Layer 6 of a small transformer language model trained on English Wikipedia (16 layers, counted from 0, width 128).
A neuron's activation on a vector x is GELU(weights . x + bias), where the dot is the dot product.

Input weights of the MLP neurons that the questions are about. A number n stands for n times 0.0059.
n67 (bias -0.094): 3 -81 -18 55 -27 -20 -31 -3 3 -27 27 14 -24 -37 28 -19 41 -51 -41 46 45 2 -27 59 33 -4 31 47 12 47 -34 43 1 -3 -19 -10 45 -20 -5 12 19 12 19 -13 22 -21 72 36 4 17 29 -22 -53 -20 -15 31 -62 -7 -44 -24 4 25 -11 34 -10 3 49 12 -12 26 -68 2 49 -10 48 53 -36 -58 -60 7 34 10 -56 10 -18 11 0 -73 56 -19 14 33 -45 16 -4 2 -24 18 -24 -16 32 18 20 1 -12 63 -33 35 13 22 -41 -11 -9 -17 -23 -20 7 -1 -1 11 69 -37 41 -3 -69 16 8 -5
n85 (bias -0.127): -38 19 -1 7 -4 -15 1 9 -7 24 21 -20 11 -6 38 -3 -62 -17 40 -20 0 -18 22 -40 -10 -9 42 -42 -3 59 -41 -66 -30 50 14 76 49 -8 38 -24 -42 21 8 36 -39 -18 -27 31 -15 9 21 -25 13 19 -36 41 19 -40 22 -8 -29 1 -24 -8 3 -3 4 -23 -16 -9 -48 -15 -26 16 -9 -6 17 -31 5 14 -29 16 12 3 -3 8 8 -16 38 -70 11 27 -26 35 -17 29 -32 15 27 18 -39 -41 53 25 21 6 -28 41 -7 41 16 -10 14 -2 24 -11 28 -32 -40 -40 -17 18 -56 -6 45 15 -13 -17
n110 (bias -0.119): 15 -22 9 -26 -10 -15 18 -33 -14 -14 31 42 -13 -29 35 30 -48 -8 34 -8 24 22 -6 -16 9 12 6 3 33 -17 3 0 12 31 -37 34 -28 15 -16 67 6 -5 -21 -4 7 -10 13 24 23 10 -33 -47 15 -31 -62 7 15 -20 20 -4 20 -7 -17 24 -60 5 2 -43 7 -2 -5 22 -11 9 -17 33 10 -31 17 9 -7 14 54 27 12 -44 25 30 -13 2 -59 13 -37 11 -8 30 44 -32 -49 -31 5 3 60 -56 -46 37 -47 -9 -19 -15 51 6 12 -16 -1 -51 26 -49 5 8 -7 23 56 12 -9 16 26 -25
n127 (bias -0.087): 3 -16 -38 30 -3 -4 31 -7 21 0 -10 -9 -12 -15 60 -4 40 -33 20 25 -4 -34 -33 20 -24 -2 64 -56 -2 -14 17 5 -5 -47 -17 -15 6 -19 15 27 26 -15 -46 -4 4 21 -13 11 -9 -57 22 -25 50 -8 -44 23 -62 -34 -24 -23 -35 10 26 34 -29 -6 -2 29 47 -2 -21 33 41 10 32 18 -14 -1 5 -18 -24 -4 -9 15 -1 -16 -28 -13 40 -8 2 19 30 21 -33 18 -1 21 43 1 -15 33 -25 72 32 -2 32 -1 -66 -17 45 -28 -4 -10 45 -1 60 20 -38 -38 -57 58 -19 -69 -9 15 28 -14
n155 (bias -0.051): -3 -5 -34 -44 -5 50 -9 -17 3 -10 9 21 -13 37 -24 27 4 41 -2 -29 14 25 49 19 11 1 31 25 -31 21 -49 -30 -38 38 36 38 17 -16 12 -2 -30 17 -60 6 -28 -13 -30 -41 20 -10 18 -18 -23 -24 20 28 41 2 57 -10 -6 70 -48 -33 -58 -26 -31 -16 3 30 32 -56 -11 12 17 -15 8 41 -27 8 -15 -23 45 -24 21 -27 -19 16 3 -36 17 -29 -1 20 34 13 8 17 -57 -22 -11 -18 36 -9 8 -57 36 11 -43 24 57 -27 5 -8 69 -19 30 -19 -28 2 -11 -24 -22 -18 -12 -46 16 38
n158 (bias -0.060): 9 -40 36 3 39 13 -5 51 4 -13 7 -32 23 37 17 -16 47 3 -7 14 -5 29 -20 33 25 24 -57 -34 12 -55 29 -30 4 17 -41 9 15 -54 0 -28 -32 -44 -3 -38 48 -25 9 26 22 -12 40 10 19 -51 -10 26 -10 50 10 -14 -19 21 -20 55 -10 25 18 -16 -26 -38 27 13 29 14 44 78 -40 -19 -3 -36 38 6 -35 -7 -50 48 38 -67 -20 -35 -17 70 -40 -4 27 25 39 -15 -15 40 -19 -38 27 -85 -40 -27 25 20 -9 3 -48 -1 78 39 -15 -19 78 -6 -17 3 10 -45 -35 7 -4 9 -16 10
n176 (bias -0.092): -18 3 -45 -11 -8 -1 32 28 20 -27 31 -7 23 -9 33 3 -18 -25 8 55 4 -39 5 3 -7 -15 67 -8 -1 -13 35 21 -28 -25 -2 -28 24 19 0 40 -3 37 -24 -26 49 18 0 -15 16 22 -5 -5 -17 45 -2 19 -50 22 -43 -7 4 -14 70 15 16 -55 -25 2 -2 35 52 2 -20 -7 -35 -2 -20 15 -60 -26 -27 45 39 -4 19 15 -8 -10 -2 10 15 34 -11 -10 -6 26 22 -18 -20 -18 -35 -28 34 -19 -32 -6 -3 -15 -23 29 -30 8 -22 26 5 22 -1 -32 19 34 -13 -16 26 -21 1 55 -16 22
n177 (bias -0.118): -34 33 3 10 13 18 -12 -4 2 -49 33 17 -2 -9 -11 -6 34 -60 11 7 -5 41 6 44 35 -5 0 -10 24 26 15 -5 -11 -3 -6 -5 11 22 28 -2 51 -37 -13 2 2 -9 -24 20 -4 -9 30 -26 7 -41 24 -6 15 -22 -28 -9 30 44 16 8 10 -6 -28 7 46 -67 -14 40 -30 -25 -13 21 65 -48 -19 -14 -39 41 -22 21 -60 -38 10 -52 -11 75 28 29 2 -21 -59 -5 -33 -8 32 -21 -33 15 -9 37 -14 18 -30 34 -31 -13 9 -21 34 9 -25 12 0 -12 -3 15 1 0 -24 -32 -5 26 -59 2
n251 (bias -0.084): -14 -29 33 -7 -18 18 -17 -2 -41 -16 -38 3 18 33 -32 10 22 15 -20 18 -3 9 22 15 -8 -11 -13 -26 21 -17 -65 -1 7 46 -32 -35 57 -19 27 -2 -13 -45 -11 -39 -11 -27 28 -25 -9 17 -33 -7 -29 80 -21 -15 -11 -27 -37 -23 9 8 -8 24 49 10 34 26 -19 43 -3 -72 9 23 9 38 4 8 -27 47 62 34 -28 -26 49 1 14 8 54 35 14 -7 21 3 4 8 37 23 62 1 -11 -8 -4 -54 -4 -6 -53 -3 -45 -33 -57 -20 7 32 12 -43 -10 7 -6 57 -40 -36 25 2 43 3 -13 -30
n274 (bias -0.145): 10 -20 26 0 -4 15 -57 -17 -33 -18 18 -49 46 -5 12 5 -3 33 -16 45 -34 -11 38 -42 -13 -24 -29 -26 -4 -18 -17 -17 -22 38 -3 5 -27 17 -22 5 6 -30 -15 33 30 -44 34 -44 13 24 -17 -4 -8 25 -12 48 32 10 14 7 39 -18 27 70 -24 9 19 -6 22 5 12 6 -8 -11 -13 -13 -13 -11 -15 36 -62 -19 18 -17 18 5 38 -8 -9 -40 -26 24 -41 -15 23 -7 15 -21 13 21 -22 -4 29 1 37 1 5 8 -16 3 24 -28 20 -7 -19 19 -34 -26 -7 12 -4 -19 2 4 68 -37 4 -42
n363 (bias -0.034): 15 -26 44 -7 -32 -3 14 -9 8 -49 18 25 -54 -5 -33 -33 -2 -45 49 1 11 -24 -23 5 27 18 23 -13 -4 43 -15 -9 -2 41 -12 -29 28 42 8 -32 27 58 -17 7 -10 -5 -1 7 -34 25 6 -39 -10 2 -4 -51 18 -94 14 -8 3 33 30 64 -28 15 -41 81 -46 17 26 51 -27 23 39 -1 19 30 4 28 -27 -75 2 41 -20 -21 52 11 -38 19 -1 -26 49 -15 -5 7 -6 26 32 -10 -54 29 -45 37 -28 17 9 2 -1 -37 -5 -7 -3 -9 -44 34 -5 -56 -2 -14 7 20 9 -37 -88 -8 41 6
n460 (bias -0.151): -36 0 -9 -35 -6 12 18 -19 59 -41 -5 20 39 34 -7 -5 11 -20 -35 33 42 30 -1 30 -1 -35 9 34 -62 -60 11 -53 21 14 5 -33 -24 -73 13 43 -30 -50 -51 29 -24 11 -24 -13 -16 15 -36 11 35 -14 -34 13 22 3 -5 -6 -17 24 -21 -37 -15 -17 -4 3 -5 3 62 -32 -23 -41 18 13 -16 9 -6 -36 -4 -30 -9 37 16 23 30 -45 26 -11 11 -33 -6 35 -19 46 54 18 15 18 3 65 26 18 11 2 3 11 1 12 24 -4 23 -29 -46 6 12 -4 20 -3 -6 -15 -24 11 14 28 36 1
n472 (bias -0.130): 1 5 42 31 -13 9 8 9 -2 -17 12 35 -6 -23 -3 35 39 12 -41 -24 26 -25 -23 -5 -38 -39 -18 -42 -1 0 4 27 1 -4 -8 -15 18 7 28 -1 -14 -12 -17 -48 11 10 19 -15 -1 -16 38 -11 -25 50 1 17 18 -46 40 38 5 -7 -14 -46 -63 -2 38 -1 6 -27 3 46 7 -1 -47 -2 -15 -35 -32 7 6 17 51 1 19 24 -33 -8 12 18 3 -20 -7 -22 -9 13 62 18 17 28 -20 -19 -1 7 4 -5 -24 12 -14 15 33 -8 -25 -8 26 1 0 8 -26 -32 3 -24 53 2 -2 -4 3 -26
n510 (bias -0.077): 37 45 -5 -27 -10 39 -8 47 -24 -41 21 -25 24 7 19 -2 19 2 -30 37 -15 22 -27 -21 7 19 -6 19 16 16 9 24 45 -15 -10 -27 -8 -47 -8 53 -35 -2 -34 -19 24 5 15 6 -23 30 -34 -41 5 -26 -11 -12 -12 24 -47 14 14 -23 -16 39 16 -2 -5 -27 19 15 -9 10 24 -17 25 -24 7 -7 -9 -5 31 12 -6 14 1 -2 -33 -5 1 -5 11 -7 9 -35 -9 -33 42 11 3 -13 12 48 37 -20 -27 0 -41 -10 35 19 -21 42 30 16 -53 11 27 3 2 9 -12 7 -12 -1 12 -41 -1 10

Each question shows a token from some text and the vector x that enters the MLP there. A number n stands for n times 0.058.

"ks ": -4 13 -12 -11 -7 9 -25 -10 29 42 -24 2 3 2 20 -23 10 19 44 -64 34 23 -23 -30 2 0 33 13 21 29 10 8 10 -49 -9 -20 -31 0 27 -25 24 11 -11 -33 7 21 -9 -16 -7 1 2 -19 5 -3 9 -11 -38 -6 48 14 11 32 16 15 7 12 12 9 -5 12 -1 5 -6 -1 24 15 -1 3 15 -10 -5 -33 -35 -54 12 -1 9 -16 20 21 -30 32 3 8 -13 4 -27 -49 -3 39 8 -14 2 24 16 28 -16 -31 3 -8 -44 5 18 -67 29 2 -31 -3 14 40 8 -30 -2 26 17 -25 -3 33
Which neuron lights up most? n67

"Ser": -7 17 11 -11 -24 6 -20 -12 1 43 13 27 -10 33 3 30 13 -1 34 -35 40 55 -3 -29 11 -16 34 33 17 -7 17 18 13 -33 9 -5 -12 22 12 28 -11 23 -9 -47 15 -2 -14 -19 30 -5 -5 23 -2 15 -18 -13 -24 20 39 13 -16 23 -11 9 22 16 -14 15 -7 -45 17 17 24 8 3 -19 -18 8 -6 -22 -36 -42 -10 -71 6 -31 19 -18 18 -13 -39 21 -5 46 -21 1 0 -40 -3 -9 1 -32 -1 49 22 10 -33 -47 -2 25 -34 2 -18 -49 12 24 -57 20 17 19 14 3 3 31 17 -31 -33 28
The most active neuron and its activation: n155, at about 0.55

"p": 18 -3 1 13 -2 14 -3 -32 43 58 1 -25 -6 10 1 -4 13 13 13 -36 20 34 -8 -29 -2 -29 18 29 8 8 28 -2 26 -36 15 6 -25 34 17 -5 18 27 -9 -38 -40 7 -19 -5 23 20 -15 3 22 14 15 -8 -37 -9 52 -11 -20 30 16 8 3 13 7 -29 -23 -37 1 -5 26 -9 -5 -19 -7 -2 16 -1 -3 -14 -13 -10 16 -11 6 11 22 -12 -25 64 -20 28 0 12 -34 -53 -6 47 11 -46 8 38 31 5 -57 -48 -23 16 -40 -5 8 -16 11 13 -41 -7 12 21 4 -6 -3 -6 7 -9 -15 33
The most active neuron and its activation: n85, at about 1.6

"rec": -14 13 5 -8 2 3 -10 -7 16 47 14 3 11 16 9 34 -5 22 -26 -11 -1 31 0 -22 6 14 18 52 15 18 16 16 10 -32 19 -10 -31 1 10 27 27 18 4 -42 -13 19 -40 -10 -4 -11 -33 -15 32 2 18 11 -31 -1 29 -18 13 33 1 4 -2 27 0 6 3 -22 17 17 37 -17 15 4 3 -2 21 -44 11 -24 -39 -37 28 5 15 -18 -16 4 -76 36 -9 46 8 -21 -6 -61 21 8 -1 -24 -17 33 25 9 -26 -49 -27 -7 -37 12 1 -36 2 -19 -56 -3 3 24 6 -18 22 35 -12 -1 12 12
Which neuron lights up most? n110

"ent ": -2 3 -11 -3 5 -6 12 -8 38 43 -2 -5 -15 8 -1 -19 11 16 29 -53 4 39 7 -27 -13 0 6 12 2 19 24 12 -8 -47 5 -19 -38 29 44 5 15 2 -26 -50 12 39 -27 -31 4 21 1 13 17 -4 -18 -20 -30 -18 40 36 -2 35 -2 -1 22 36 9 13 18 2 4 4 0 -2 38 22 4 -3 11 -2 31 -37 -21 -40 3 -25 23 14 -8 35 -28 31 -2 15 -9 -2 -46 -42 14 10 -14 -44 18 24 8 21 -13 -32 -30 -7 -46 -6 13 -26 1 6 -25 16 13 30 1 -21 -5 29 10 -13 3 25
The two highest activations, in order: n177, n363

"an": -21 10 23 22 -3 -22 32 -16 9 32 3 9 -21 8 11 -17 13 -1 -3 -48 -42 24 -16 -26 4 0 11 33 2 4 65 -1 1 -35 -2 13 -37 12 45 -2 0 14 -18 -39 -9 27 -16 -20 14 10 12 35 10 -1 -6 -10 -35 6 44 -4 5 40 13 -3 0 21 2 9 -23 -37 9 7 -5 -34 9 -19 -32 3 32 -15 15 -15 -8 -35 26 -11 -17 -17 60 -8 -30 42 -7 23 -43 20 -15 -40 5 11 -5 -18 7 35 25 -15 -44 -8 -14 12 -37 -12 -8 -52 -6 37 -29 3 35 21 8 15 10 37 -3 -56 34 58
The two highest activations, in order: n127, n460

"as ": -1 21 -10 -12 27 -11 -9 -36 31 43 -11 -9 -11 -2 3 -10 22 -11 18 -53 13 13 21 -20 6 5 23 17 14 10 27 9 -9 -34 -6 -16 -37 -16 33 -14 7 5 -2 -56 5 19 -19 -17 23 24 17 -17 14 36 -3 -18 -2 3 27 29 2 52 16 -13 22 31 7 1 20 -2 35 14 47 -4 18 8 -6 1 12 -9 -2 -27 -30 -55 5 -11 4 -23 19 4 -45 25 -27 23 -25 5 16 -39 15 13 4 -9 6 26 -11 12 -24 -54 -11 3 -33 1 15 -17 -13 -18 -30 -19 25 36 -2 -34 5 17 30 -39 -5 34
The most active neuron and its activation: n158, at about 1.2

"oc": -7 -1 -9 -3 0 -39 1 -5 6 58 14 -11 -16 -22 7 3 0 10 6 -9 24 17 15 -16 1 11 17 19 27 -25 34 29 24 -30 7 -39 -49 34 3 0 21 13 -27 -37 -28 40 -20 -28 8 15 -15 1 21 36 -1 -46 -32 -1 40 -14 10 36 12 2 2 7 1 17 -15 38 -19 1 10 -9 1 -5 -10 -5 22 -2 -11 -28 -10 -52 26 -7 18 -11 -14 -33 -63 33 -28 17 23 14 5 -53 24 -3 25 -30 8 54 20 -12 -25 -41 1 13 -33 -19 23 -44 12 21 -36 16 20 29 9 -11 24 42 -1 -26 -15 26
Which three neurons fire most, strongest first? n176, n274, n110

"national ": -12 21 28 5 10 -16 22 -15 35 29 0 -22 -10 -29 0 35 4 -4 10 -43 27 7 7 -17 -8 4 23 14 6 3 18 27 3 -48 -2 -23 -41 26 52 8 8 11 -43 -50 -22 28 -1 -45 -1 25 -1 -22 1 22 0 -32 -13 8 25 21 -13 38 25 -29 16 15 0 17 -4 33 13 14 -8 -18 24 12 -23 1 -13 -16 9 -19 -3 -31 10 -10 29 7 12 -24 -59 35 -11 27 1 -3 -14 -55 14 21 -12 -23 33 29 16 9 -16 -38 -22 -7 -41 34 -3 -28 9 -2 -45 6 15 47 19 -13 -1 30 3 -30 8 18
The most active neuron and its activation: n176, at about 2.9

"ap": -4 18 -12 8 -23 4 3 4 62 50 -21 12 -25 13 -12 5 -7 10 1 -30 -18 13 -25 -27 1 -10 29 45 32 0 32 16 34 -34 19 6 -30 8 6 -23 2 -12 -24 -35 -17 2 -5 -31 8 28 -1 11 19 21 6 3 -43 18 52 0 -3 25 -14 16 -1 42 -5 21 -24 -20 16 -5 9 -22 -14 -8 11 -9 25 -14 -4 -35 -15 -10 2 -10 -9 -18 42 8 -16 38 -35 35 -25 23 -12 -37 3 18 0 -8 31 44 20 -16 -40 -48 17 5 -43 -12 -9 -52 15 37 -47 9 12 24 -2 -3 -5 33 2 5 -30 39
Which neuron lights up most? n460

"im ": 9 10 -15 -7 -8 -7 -19 -27 34 51 -9 -3 -8 2 0 5 6 -5 24 -64 8 8 9 -29 10 -34 8 8 16 2 26 14 24 -36 3 -6 -26 15 42 -46 10 39 -19 -40 13 9 -7 -34 -10 19 7 -12 13 11 -6 -12 -34 -15 59 30 6 41 8 -2 32 23 5 -16 -15 17 5 -5 28 -17 16 0 -39 9 19 -16 13 -32 -24 -37 19 -5 1 25 2 -3 -22 34 -18 24 -47 15 -42 -31 23 41 -11 -27 12 30 26 31 -37 -6 -11 5 -37 7 6 -25 -5 10 -16 18 13 33 10 -27 -12 9 26 -10 -5 26
The most active neuron and its activation: n85, at about 0.7

"Sh": 13 19 -14 -7 2 -9 -52 -5 24 43 19 -2 0 11 11 10 3 12 -7 -42 12 45 -23 -62 18 -16 28 37 30 5 22 -8 46 -47 -1 -25 -15 9 9 -18 -18 8 -21 -32 -1 7 -27 -32 0 23 -5 14 -19 -4 16 -13 -15 16 39 13 -11 28 22 12 11 34 1 2 -2 -24 18 -1 13 14 0 -20 -7 -4 6 -4 6 -34 -31 -64 9 -23 -6 -19 34 6 -45 29 14 17 -11 -24 -4 -37 14 16 11 9 -8 33 18 39 -39 -50 21 4 -44 14 -5 -45 6 -11 -7 11 14 13 6 -1 6 22 20 -5 2 45
The most active neuron and its activation: n510, at about 1.7

"of ": -3 13 12 -4 4 -5 4 -23 12 42 -8 3 -7 5 -1 7 3 -9 35 -36 14 18 -13 -20 -18 6 7 7 8 22 16 3 5 -36 21 -15 -15 7 34 -12 -9 24 -40 -49 -32 23 -5 -26 28 1 2 -16 20 42 -4 -9 -26 -7 34 -4 10 44 -4 -2 16 34 -20 12 11 -2 25 0 13 -7 2 -5 12 10 7 9 -4 -25 -28 -26 40 -35 13 4 8 -3 -73 26 -23 18 -28 20 -7 -44 11 -8 8 -20 7 35 3 20 -20 -41 -22 9 -41 30 11 -33 8 -14 -33 20 38 37 12 -39 18 5 29 -37 29 26
The most active neuron and its activation: n251, at about 1.3

"erg": -2 5 2 -2 0 -15 13 -22 23 44 -13 29 4 2 11 -6 -6 15 12 -8 18 27 -13 -28 -3 -1 7 24 18 5 8 17 29 -16 22 -13 -37 32 14 6 -7 2 2 -42 -26 56 -10 -13 19 8 -5 29 0 33 -27 6 -17 -15 33 15 -1 40 -10 -26 3 18 19 3 3 -6 -15 42 46 2 22 13 -29 -25 22 -8 3 -34 -28 -43 -1 -24 22 -11 35 -1 -51 43 -8 12 8 10 -1 -62 12 21 -12 -47 15 40 -7 6 -55 -66 -23 -2 -38 19 -5 -67 11 27 -39 -10 0 11 2 11 16 36 11 -35 9 27
Which three neurons fire most, strongest first? n110, n472, n67

"tor ": -12 12 1 -3 -10 1 -11 -16 2 39 -6 -1 -2 -9 -13 -5 22 9 40 -40 1 -7 -11 -23 12 23 32 8 9 12 22 25 -5 -48 -9 -34 -36 30 47 -4 31 13 -10 -45 -6 36 -11 -51 22 16 14 2 31 1 -12 -14 -44 -12 54 20 1 20 3 -1 7 19 -6 1 25 2 -12 1 13 13 12 -1 -9 4 17 -15 -13 -26 -24 -42 4 -29 40 -15 -7 21 -20 31 -11 38 -32 -20 10 -41 20 24 -5 -18 -10 46 14 17 -16 -22 -13 6 -36 -4 14 -53 -3 13 6 -11 8 45 10 -33 3 15 4 -11 -11 44
The most active neuron and its activation: n127, at about 2.4